Layer 14 of a small transformer language model trained on English Wikipedia (19 layers, counted from 0, width 96).
Take only the direct path to the model's output, skipping the later layers: a vector added to the residual stream pushes a token's score in proportion to its dot product with that token's output vector.

Output vectors of the tokens that the questions are about. A number n stands for (n - 500) times 0.0031.
" females": 365 296 515 561 217 460 526 470 481 288 270 339 730 447 409 402 465 505 567 684 436 518 244 738 849 516 278 532 720 810 802 683 794 475 631 551 517 560 479 392 525 516 526 333 570 228 356 725 579 760 415 494 342 575 470 808 247 271 434 563 250 360 521 408 802 483 637 309 476 608 562 537 616 513 484 807 388 240 182 329 360 291 433 395 410 586 222 668 685 759 608 537 622 374 596 683
"western": 385 307 558 544 576 517 349 611 427 699 497 507 275 702 471 504 466 638 682 636 603 540 475 675 720 443 344 660 463 693 448 664 320 439 575 610 209 422 732 533 452 555 550 376 485 385 550 556 424 449 393 524 416 937 427 399 340 731 561 526 501 514 435 509 392 297 597 564 327 192 427 528 549 478 456 574 365 415 445 390 808 329 518 365 402 652 391 623 342 527 826 414 369 510 560 447
"Species": 313 619 977 703 354 262 608 428 262 440 547 640 665 323 768 351 641 484 912 459 411 513 491 781 393 465 502 672 625 605 526 895 350 535 435 328 220 368 573 462 358 584 598 771 330 600 278 640 457 570 429 577 515 734 602 315 108 572 31 594 644 282 591 529 624 178 594 628 730 507 614 158 251 578 347 848 485 280 149 279 395 210 644 596 365 623 229 442 691 787 817 348 717 471 150 655
"Discography": 295 678 827 914 316 206 429 345 725 458 769 614 518 347 280 413 636 496 300 698 735 298 501 546 386 383 554 611 516 661 709 955 256 383 526 675 312 491 661 572 663 671 482 628 758 496 222 680 385 596 229 370 500 677 483 269 475 491 180 468 612 280 506 533 765 335 430 715 668 560 566 384 589 78 633 484 302 346 224 372 598 203 746 359 601 632 322 60 652 502 781 491 313 639 344 658
"ity": 470 560 606 561 455 486 671 394 658 530 816 471 544 617 430 298 501 514 543 392 190 365 455 459 602 627 453 495 525 826 645 563 491 416 500 622 757 592 718 522 462 432 694 344 379 193 607 266 162 446 286 368 720 554 597 517 528 972 474 464 693 310 602 617 695 273 401 617 700 604 407 513 437 402 375 651 425 285 677 407 517 479 282 644 508 333 410 483 495 412 315 426 580 249 553 415
" Clade": 509 568 749 578 631 528 404 565 277 413 462 373 426 390 297 429 527 303 500 674 687 289 574 346 572 374 322 551 660 516 692 560 341 690 353 455 369 446 436 238 312 608 767 551 490 315 715 455 568 570 492 654 635 644 743 774 189 402 536 528 568 600 674 234 670 237 604 366 734 656 579 258 528 451 407 515 287 243 223 448 514 205 553 705 397 648 346 659 621 711 854 309 544 517 580 534
"cast": 373 589 608 501 463 370 299 485 529 551 662 727 597 725 228 541 688 593 605 865 762 414 450 528 392 538 547 610 473 564 319 434 302 560 429 538 702 287 286 400 453 479 531 356 656 592 349 506 217 364 156 819 472 512 553 451 563 594 505 579 762 394 501 447 362 191 561 386 262 592 397 637 425 529 502 445 648 533 678 464 610 425 546 548 534 528 418 199 562 471 592 357 733 478 539 504
"plic": 743 309 569 457 320 302 438 406 323 348 579 609 507 515 525 486 646 458 517 564 727 211 494 616 283 315 387 444 450 756 535 541 738 766 564 746 391 279 468 541 629 659 727 413 521 537 365 329 535 333 444 631 640 673 452 477 513 514 397 667 531 352 564 652 577 153 610 651 209 448 595 494 614 307 406 839 423 425 490 431 578 303 481 620 274 376 461 753 437 424 477 523 365 628 643 558
"r": 614 419 268 332 457 445 551 623 787 687 574 606 454 816 238 349 454 396 393 712 550 500 510 424 649 507 418 522 345 631 529 530 655 523 479 287 293 360 464 601 529 277 461 269 496 461 624 472 821 618 493 372 447 496 529 373 654 359 267 571 534 377 546 530 496 385 693 349 545 378 408 538 570 515 646 654 638 419 567 472 232 496 634 496 485 624 593 500 496 268 467 614 545 448 702 598
"pon": 179 609 544 297 489 440 541 460 372 623 400 573 500 698 343 444 630 334 449 574 503 413 482 575 348 585 337 394 409 673 566 424 402 772 706 663 407 347 634 522 550 524 478 394 584 462 488 531 578 547 446 443 487 464 630 423 693 419 524 582 670 627 601 427 681 443 686 352 461 521 565 568 843 566 588 467 329 311 406 512 590 360 389 346 358 215 480 614 524 527 331 470 589 690 378 609
" Trach": 292 500 896 707 467 405 283 159 437 290 467 279 608 174 474 463 449 575 207 816 518 440 558 908 512 434 155 459 447 551 741 508 682 635 612 382 178 470 667 201 370 778 379 266 720 226 465 568 529 673 577 453 471 702 620 541 359 235 388 876 621 640 700 457 763 301 685 418 691 551 681 595 462 436 709 465 440 243 432 106 557 253 590 658 82 577 324 794 625 715 653 667 788 485 247 388
" extent": 473 182 795 668 359 468 486 346 601 273 705 529 449 542 438 401 661 315 718 679 689 644 438 560 563 346 312 415 549 784 447 564 463 515 809 432 199 392 601 336 682 300 377 384 541 420 524 113 574 578 430 483 493 816 555 562 547 631 275 621 546 236 245 510 518 146 516 627 541 269 548 744 753 482 289 930 356 320 410 486 659 413 413 495 446 622 206 388 577 665 568 560 761 457 652 592
"Club": 295 730 504 574 369 526 566 481 582 569 633 690 676 362 283 287 244 595 875 361 700 406 638 554 640 426 480 663 494 742 513 722 287 335 431 717 503 438 471 400 385 504 334 587 602 499 411 622 673 420 612 534 513 647 478 476 175 494 332 380 555 458 424 565 825 228 576 688 649 433 743 472 373 602 677 434 215 401 321 436 600 202 420 448 373 499 382 144 670 569 575 288 763 557 485 514
"iller": 704 565 424 712 489 480 494 448 662 748 559 725 430 666 451 468 579 559 907 823 545 467 489 608 467 518 382 515 109 423 611 529 172 540 450 607 533 569 552 402 680 398 523 469 648 429 560 397 296 318 469 678 591 403 648 457 647 264 265 597 565 362 502 476 499 319 541 777 507 562 302 444 666 246 538 755 471 564 376 570 540 370 720 391 543 647 367 303 141 262 430 365 606 116 623 415
"aging": 199 386 598 467 577 369 662 721 464 755 563 552 821 440 621 559 722 474 382 477 398 305 469 358 538 724 552 524 559 422 944 435 546 580 637 736 443 399 537 531 397 448 416 156 771 294 554 412 155 511 569 357 494 539 336 357 477 454 664 377 512 405 732 683 425 358 512 547 564 382 762 565 351 547 446 644 149 363 695 295 440 342 637 353 419 564 413 365 240 436 646 621 586 687 622 506
"pra": 608 617 454 423 477 378 652 426 374 322 591 553 836 415 518 660 320 683 606 642 485 299 576 359 334 609 430 484 511 625 468 603 553 730 577 559 492 613 349 626 588 758 246 404 612 512 428 451 707 620 553 553 409 345 645 226 613 285 455 665 607 569 671 520 564 314 688 492 413 635 625 469 583 326 546 524 387 492 364 417 477 299 427 397 204 465 481 459 394 431 598 441 231 648 461 468
" portion": 548 331 782 528 519 519 459 354 502 701 558 430 406 435 484 394 560 577 506 589 431 451 591 533 586 551 444 493 474 684 482 654 583 505 773 637 347 399 527 600 307 741 572 452 537 466 396 304 461 339 413 424 476 622 518 486 336 499 582 737 647 416 333 451 531 434 476 575 546 566 583 607 640 383 261 551 322 388 360 396 669 457 435 423 593 715 268 465 561 431 506 532 510 470 444 463
"ym": 571 307 399 420 639 209 457 546 375 585 543 648 483 530 436 344 529 779 665 777 706 617 454 356 426 412 326 451 400 673 508 642 433 546 465 546 372 560 679 787 520 623 524 790 658 247 381 541 339 376 390 495 458 565 650 479 473 445 636 568 564 593 454 534 546 266 523 748 445 601 226 460 366 560 466 702 558 434 295 672 471 411 562 383 168 420 460 469 330 407 482 603 516 379 571 596
"ping": 329 459 670 413 473 503 245 352 478 447 328 661 585 443 426 721 538 396 509 559 468 217 811 718 570 662 246 538 338 422 674 533 620 464 838 734 755 329 713 429 642 620 497 314 499 371 366 743 443 527 478 240 391 663 359 248 627 453 258 481 625 312 543 606 542 355 451 302 528 460 533 622 530 682 499 569 322 532 668 558 464 362 436 438 402 393 471 740 348 718 513 721 509 486 316 608

Each question shows what one neuron of this layer's MLP adds at an activation of 1. A number n stands for (n - 500) times 0.0027.

n178: 413 522 468 362 649 531 363 515 425 422 543 571 374 785 578 473 593 484 521 400 459 395 584 463 577 569 480 485 348 669 605 368 643 449 383 410 342 485 408 476 362 721 466 459 546 524 412 655 578 401 580 662 436 410 398 443 507 447 581 502 549 474 673 552 524 495 583 307 299 581 552 408 505 539 430 398 587 585 626 478 326 518 388 610 456 618 623 534 394 341 474 436 609 626 474 686
Which of these tokens does it push up most? "r"

n20: 572 384 346 439 571 501 636 334 710 428 277 484 484 553 413 574 422 529 276 579 555 415 386 357 414 605 681 601 558 509 524 352 461 529 585 573 473 483 658 603 437 584 515 502 533 482 488 505 652 638 456 542 456 465 432 462 586 570 367 593 402 644 436 386 467 622 540 357 247 527 581 524 579 543 510 542 406 507 583 620 526 301 557 574 480 606 512 571 490 353 537 453 488 528 503 483
Pushed down most: "Species"

n185: 519 626 472 553 469 439 347 479 598 647 576 476 364 499 290 418 675 610 554 579 538 511 522 480 507 403 568 346 567 629 354 397 416 504 611 507 540 563 584 583 467 599 495 678 435 493 486 539 535 560 565 474 447 590 529 650 647 505 582 312 424 555 491 522 372 470 574 437 504 564 391 517 270 676 462 518 478 517 291 646 373 618 678 333 429 538 361 522 539 344 436 508 652 258 537 382
Which of these tokens does it push up most? "ym"

n141: 364 404 440 434 509 560 480 435 536 596 611 398 569 592 540 597 527 528 620 493 553 452 313 395 327 520 415 490 386 431 585 600 493 517 455 531 616 437 406 565 490 351 532 501 372 580 339 513 540 656 308 653 682 614 484 488 571 399 475 583 451 521 568 476 648 221 472 471 375 504 377 596 493 439 411 462 665 670 544 472 606 401 457 485 403 606 463 648 617 490 446 558 337 680 568 534
Which three tokens does it push up most, strongest first? "plic", "cast", "pra"

n170: 412 681 514 267 639 592 266 491 561 310 568 601 491 412 438 560 479 389 469 639 459 370 470 527 404 596 840 588 485 591 438 525 667 527 558 416 673 381 403 350 256 538 425 437 411 461 464 485 483 536 627 580 564 508 454 470 377 447 519 628 597 432 498 620 495 453 521 472 332 419 575 615 691 564 464 455 429 464 381 573 618 538 567 363 700 430 147 512 646 597 517 629 396 517 617 428
Pushed down most: "ym"

n112: 419 499 449 479 531 572 407 485 511 377 510 441 398 482 323 670 472 388 388 576 600 600 666 555 383 425 465 550 564 566 616 372 641 521 425 427 448 658 535 451 686 415 382 423 650 573 408 441 540 454 509 688 452 598 567 522 220 493 529 442 430 537 489 581 504 410 727 457 404 657 605 459 481 366 341 570 541 663 575 522 410 485 432 597 360 442 477 505 532 548 380 618 601 448 393 525
Which of these tokens does it push up most? " Trach"

n225: 537 512 603 456 517 583 401 537 490 526 589 528 324 371 388 407 560 438 658 482 435 430 366 521 578 588 339 350 492 490 698 686 422 546 480 590 612 411 473 663 541 450 675 569 494 548 468 390 464 387 637 368 645 464 596 442 470 344 679 452 503 604 615 242 485 354 646 433 543 378 605 391 437 427 598 593 408 628 503 580 653 200 580 436 398 557 344 579 463 558 523 532 566 488 613 371
Which of these tokens does it push up most? " Clade"

n63: 665 563 560 519 602 470 575 513 404 487 505 406 483 427 361 441 595 522 547 405 511 439 633 501 341 584 511 476 580 495 434 471 631 351 379 461 490 614 483 311 582 513 728 498 499 545 430 507 610 473 631 516 427 405 645 425 435 534 568 603 611 461 600 403 541 402 548 361 585 568 437 551 535 457 521 534 540 442 448 632 336 184 499 662 487 644 302 546 559 468 528 500 508 266 348 649
Which three tokens does it push up most, strongest first? " Clade", "Species", " Trach"

n205: 505 470 535 455 528 590 354 535 551 570 350 453 470 421 668 372 568 427 329 499 415 564 436 638 648 514 549 468 315 647 551 525 528 501 597 556 489 420 364 497 430 664 457 595 378 508 454 464 507 443 608 566 548 524 468 549 497 415 522 590 458 388 372 465 481 610 480 571 567 605 548 692 503 493 559 611 521 526 215 362 378 639 447 535 619 492 695 416 658 396 440 443 468 471 285 328
Which of these tokens does it push up most? " portion"

n202: 606 556 607 425 465 414 560 493 440 545 508 379 470 396 399 328 549 631 628 612 571 170 586 546 725 497 669 544 481 500 556 515 482 478 449 439 324 414 563 539 522 559 309 571 488 744 344 359 559 293 428 315 301 382 446 703 472 586 485 387 397 449 484 441 626 578 438 412 681 718 496 386 576 487 584 391 625 617 527 526 602 368 469 484 679 376 274 573 539 416 623 554 578 540 372 634
Pushed down most: "aging"

n16: 336 335 451 462 463 498 505 563 488 512 513 414 333 639 720 472 428 442 639 608 466 664 512 353 405 621 595 590 477 538 594 390 517 439 501 539 549 446 506 335 660 494 494 397 593 556 522 377 370 608 620 412 611 370 502 249 510 518 639 542 666 631 514 540 436 661 507 656 580 806 434 426 598 469 411 403 577 388 504 508 510 347 512 397 472 660 502 478 438 386 347 485 459 437 544 515
Which two tokens does it push up most, strongest first? "iller", "aging"

n90: 443 502 700 460 683 650 409 463 309 451 550 668 481 664 525 505 441 410 248 460 459 653 372 565 422 576 596 536 384 625 385 477 759 533 482 421 558 537 375 256 329 430 336 535 530 570 440 486 456 456 432 718 442 471 497 443 567 337 375 359 465 375 503 505 513 637 530 532 555 502 472 510 621 346 499 685 480 436 567 516 656 719 440 482 352 571 472 455 625 471 521 532 566 489 605 590
Which two tokens does it push up most, strongest first? " extent", "cast"

n158: 414 492 541 694 661 565 636 480 486 512 664 555 489 528 527 453 519 571 421 547 619 350 563 539 584 535 466 506 600 444 521 411 633 533 585 459 608 573 678 564 435 433 384 528 524 546 345 375 514 483 365 303 432 586 314 609 569 474 346 683 529 553 546 560 511 621 361 559 380 510 343 502 463 570 373 530 411 428 535 349 456 342 495 458 543 425 346 644 500 344 453 379 461 568 722 637
Pushed down most: " Clade"

n235: 411 695 472 206 540 575 614 393 596 580 408 558 341 587 443 589 637 329 457 558 585 414 422 398 352 468 473 519 369 435 402 422 441 479 488 328 438 590 679 520 349 502 606 390 419 457 667 382 553 593 472 425 504 529 562 530 599 413 533 450 618 582 521 635 499 402 556 450 369 552 557 514 479 308 810 444 666 372 510 549 629 436 460 235 700 585 649 528 556 591 435 410 586 576 475 481
Which three tokens does it push up most, strongest first? "pon", "r", "cast"

n147: 315 462 458 501 466 416 503 591 519 417 507 489 386 436 514 558 451 524 467 573 350 465 397 425 503 444 535 645 445 428 555 535 487 576 754 400 288 545 607 347 571 424 534 594 506 642 410 483 547 456 443 478 602 628 351 618 521 437 628 539 474 495 460 526 477 723 496 511 506 505 611 489 419 424 686 537 564 428 570 390 450 882 467 403 450 471 337 471 543 285 609 577 656 376 506 472
Which of these tokens does it push up most? " Trach"

n50: 544 574 363 506 319 424 709 571 435 467 612 346 582 352 528 531 370 512 334 391 478 468 514 476 515 567 545 430 422 561 431 549 526 566 661 629 547 520 519 428 535 617 578 541 489 503 524 558 390 654 487 467 391 474 376 579 307 502 608 658 420 376 650 439 481 509 587 641 558 463 612 477 605 649 584 736 337 318 318 475 460 221 751 465 441 612 549 500 612 291 405 365 539 354 602 454
Pushed down most: "cast"

n94: 432 553 579 704 628 348 650 525 420 563 763 529 442 563 464 405 442 534 392 651 399 463 756 492 579 406 492 436 556 582 615 202 479 436 466 451 453 517 470 666 486 485 547 628 584 477 402 495 727 499 568 448 356 563 503 561 554 479 442 493 519 406 447 600 324 419 311 552 498 534 491 600 645 323 547 462 510 612 328 570 469 533 431 518 436 632 358 468 594 299 569 413 336 378 559 433
Pushed down most: "ping"

n26: 546 480 535 388 607 541 452 445 514 630 576 474 683 601 488 511 500 434 573 524 672 530 718 510 557 517 247 624 450 438 476 442 475 511 402 253 643 409 476 398 576 414 474 368 445 340 398 422 391 498 457 474 532 547 489 429 293 615 543 432 506 469 494 504 584 530 447 549 395 491 442 468 592 430 485 413 719 626 591 594 362 556 304 397 538 506 612 689 708 630 605 555 366 570 463 479
Which two tokens does it push up most, strongest first? "ping", "cast"

n156: 364 504 589 405 559 445 485 591 399 497 581 637 613 574 417 505 466 480 394 465 452 489 650 507 407 609 361 494 429 524 541 506 497 410 647 499 423 369 407 761 623 574 257 386 559 579 386 499 465 475 478 476 584 424 545 433 442 547 457 406 524 505 464 331 651 531 453 783 694 570 607 474 447 449 548 615 373 463 325 434 653 504 486 654 578 462 461 390 328 678 422 485 496 612 490 522
Which of these tokens does it push up most? "Discography"

n223: 575 387 408 519 399 629 605 279 447 607 621 388 412 597 557 532 455 469 549 351 522 764 523 469 343 508 514 715 427 686 586 563 647 536 567 571 327 528 449 287 657 368 595 625 392 687 437 405 569 379 549 583 482 497 591 449 518 470 501 421 550 450 552 475 245 580 566 528 542 600 552 509 461 513 336 617 473 524 429 403 596 507 374 448 505 567 503 331 626 310 494 582 479 421 465 427
Which of these tokens does it push up most? " extent"

n167: 577 494 581 761 484 388 526 541 473 467 730 691 548 455 392 441 513 645 538 549 446 530 440 560 501 363 530 482 344 505 505 568 400 412 621 319 564 376 554 495 452 467 540 611 720 548 382 643 460 527 469 441 509 537 536 498 463 469 426 398 659 375 491 452 474 417 340 403 479 536 402 348 599 391 595 496 598 446 449 422 603 550 395 488 413 654 471 516 392 481 586 596 381 438 460 594
Which of these tokens does it push up most? "Discography"

n25: 487 555 532 474 471 504 485 613 593 456 450 456 497 494 458 442 346 542 452 423 648 533 491 378 362 685 374 487 503 408 525 436 545 525 576 521 596 483 537 550 418 411 479 529 535 577 405 529 495 579 447 481 545 767 239 516 594 546 377 543 569 693 528 334 610 696 328 478 585 652 569 499 297 369 360 350 804 531 461 603 363 488 319 276 494 508 597 573 483 538 567 618 520 520 437 608
Which of these tokens does it push up most? "ping"

n145: 463 508 493 528 575 440 434 518 365 558 519 489 399 563 455 500 677 435 353 495 453 282 416 578 435 582 590 446 417 594 473 347 557 595 396 491 401 535 550 704 382 567 604 456 561 429 280 554 511 435 530 468 410 602 760 507 602 621 616 581 679 511 466 599 519 389 544 578 580 502 571 507 552 621 455 559 552 370 387 460 371 93 358 504 598 454 615 444 391 626 550 485 501 720 551 392
Which two tokens does it push up most, strongest first? "pon", "plic"

n23: 620 428 389 550 463 376 457 630 435 466 458 420 487 485 560 579 543 479 475 315 545 501 379 651 355 699 501 537 413 448 398 495 531 549 580 598 612 686 306 407 572 320 576 652 349 547 703 358 471 460 458 406 423 484 627 522 429 527 498 526 442 484 290 678 368 493 574 586 592 314 441 696 548 555 489 407 524 497 404 483 609 658 598 683 615 450 464 265 618 473 716 489 423 404 384 465
Pushed down most: " Trach"

n32: 462 361 464 538 518 571 494 345 418 570 452 375 446 488 409 563 501 475 469 558 569 603 555 393 562 493 399 507 601 426 502 510 462 524 557 541 828 391 607 519 420 406 446 519 571 604 669 593 512 541 527 392 273 588 343 492 594 385 598 572 685 417 530 452 323 541 587 498 405 485 506 586 267 363 424 519 560 550 484 606 525 277 645 461 536 602 481 515 574 599 446 435 431 400 621 523
Which of these tokens does it push up most? "ping"

n76: 634 564 484 762 528 667 687 566 523 630 547 429 610 586 431 458 472 506 532 515 294 463 484 524 722 372 439 500 503 312 633 403 623 387 561 677 686 473 385 472 320 537 562 395 580 578 461 444 318 349 398 354 502 377 517 378 573 506 464 542 709 549 495 414 475 638 392 674 564 499 560 641 534 504 357 514 380 384 507 448 545 392 452 546 554 644 474 518 481 456 405 454 542 513 393 372
Pushed down most: "ym"

n60: 586 490 633 642 572 434 535 473 499 645 374 462 727 358 433 449 562 554 569 197 482 558 583 459 458 505 400 472 452 527 291 337 695 670 373 593 643 558 563 263 428 554 585 463 544 679 479 628 450 657 462 535 544 302 705 359 521 452 516 583 584 631 435 455 384 435 710 293 461 422 436 619 496 522 546 451 443 473 630 495 297 488 413 443 412 521 558 364 473 484 417 584 563 602 455 497
Which of these tokens does it push up most? "pra"

n128: 501 427 566 598 481 530 428 410 668 644 431 544 385 609 696 646 450 583 604 414 381 349 434 558 516 351 631 518 411 672 494 495 423 373 439 476 497 529 570 481 634 397 532 590 451 386 568 499 467 496 522 290 285 712 449 544 436 632 428 453 652 578 687 652 459 508 599 605 409 523 398 526 596 444 405 433 566 459 560 457 454 401 357 437 650 602 452 423 378 478 575 305 410 494 551 540
Which two tokens does it push up most, strongest first? "western", "ity"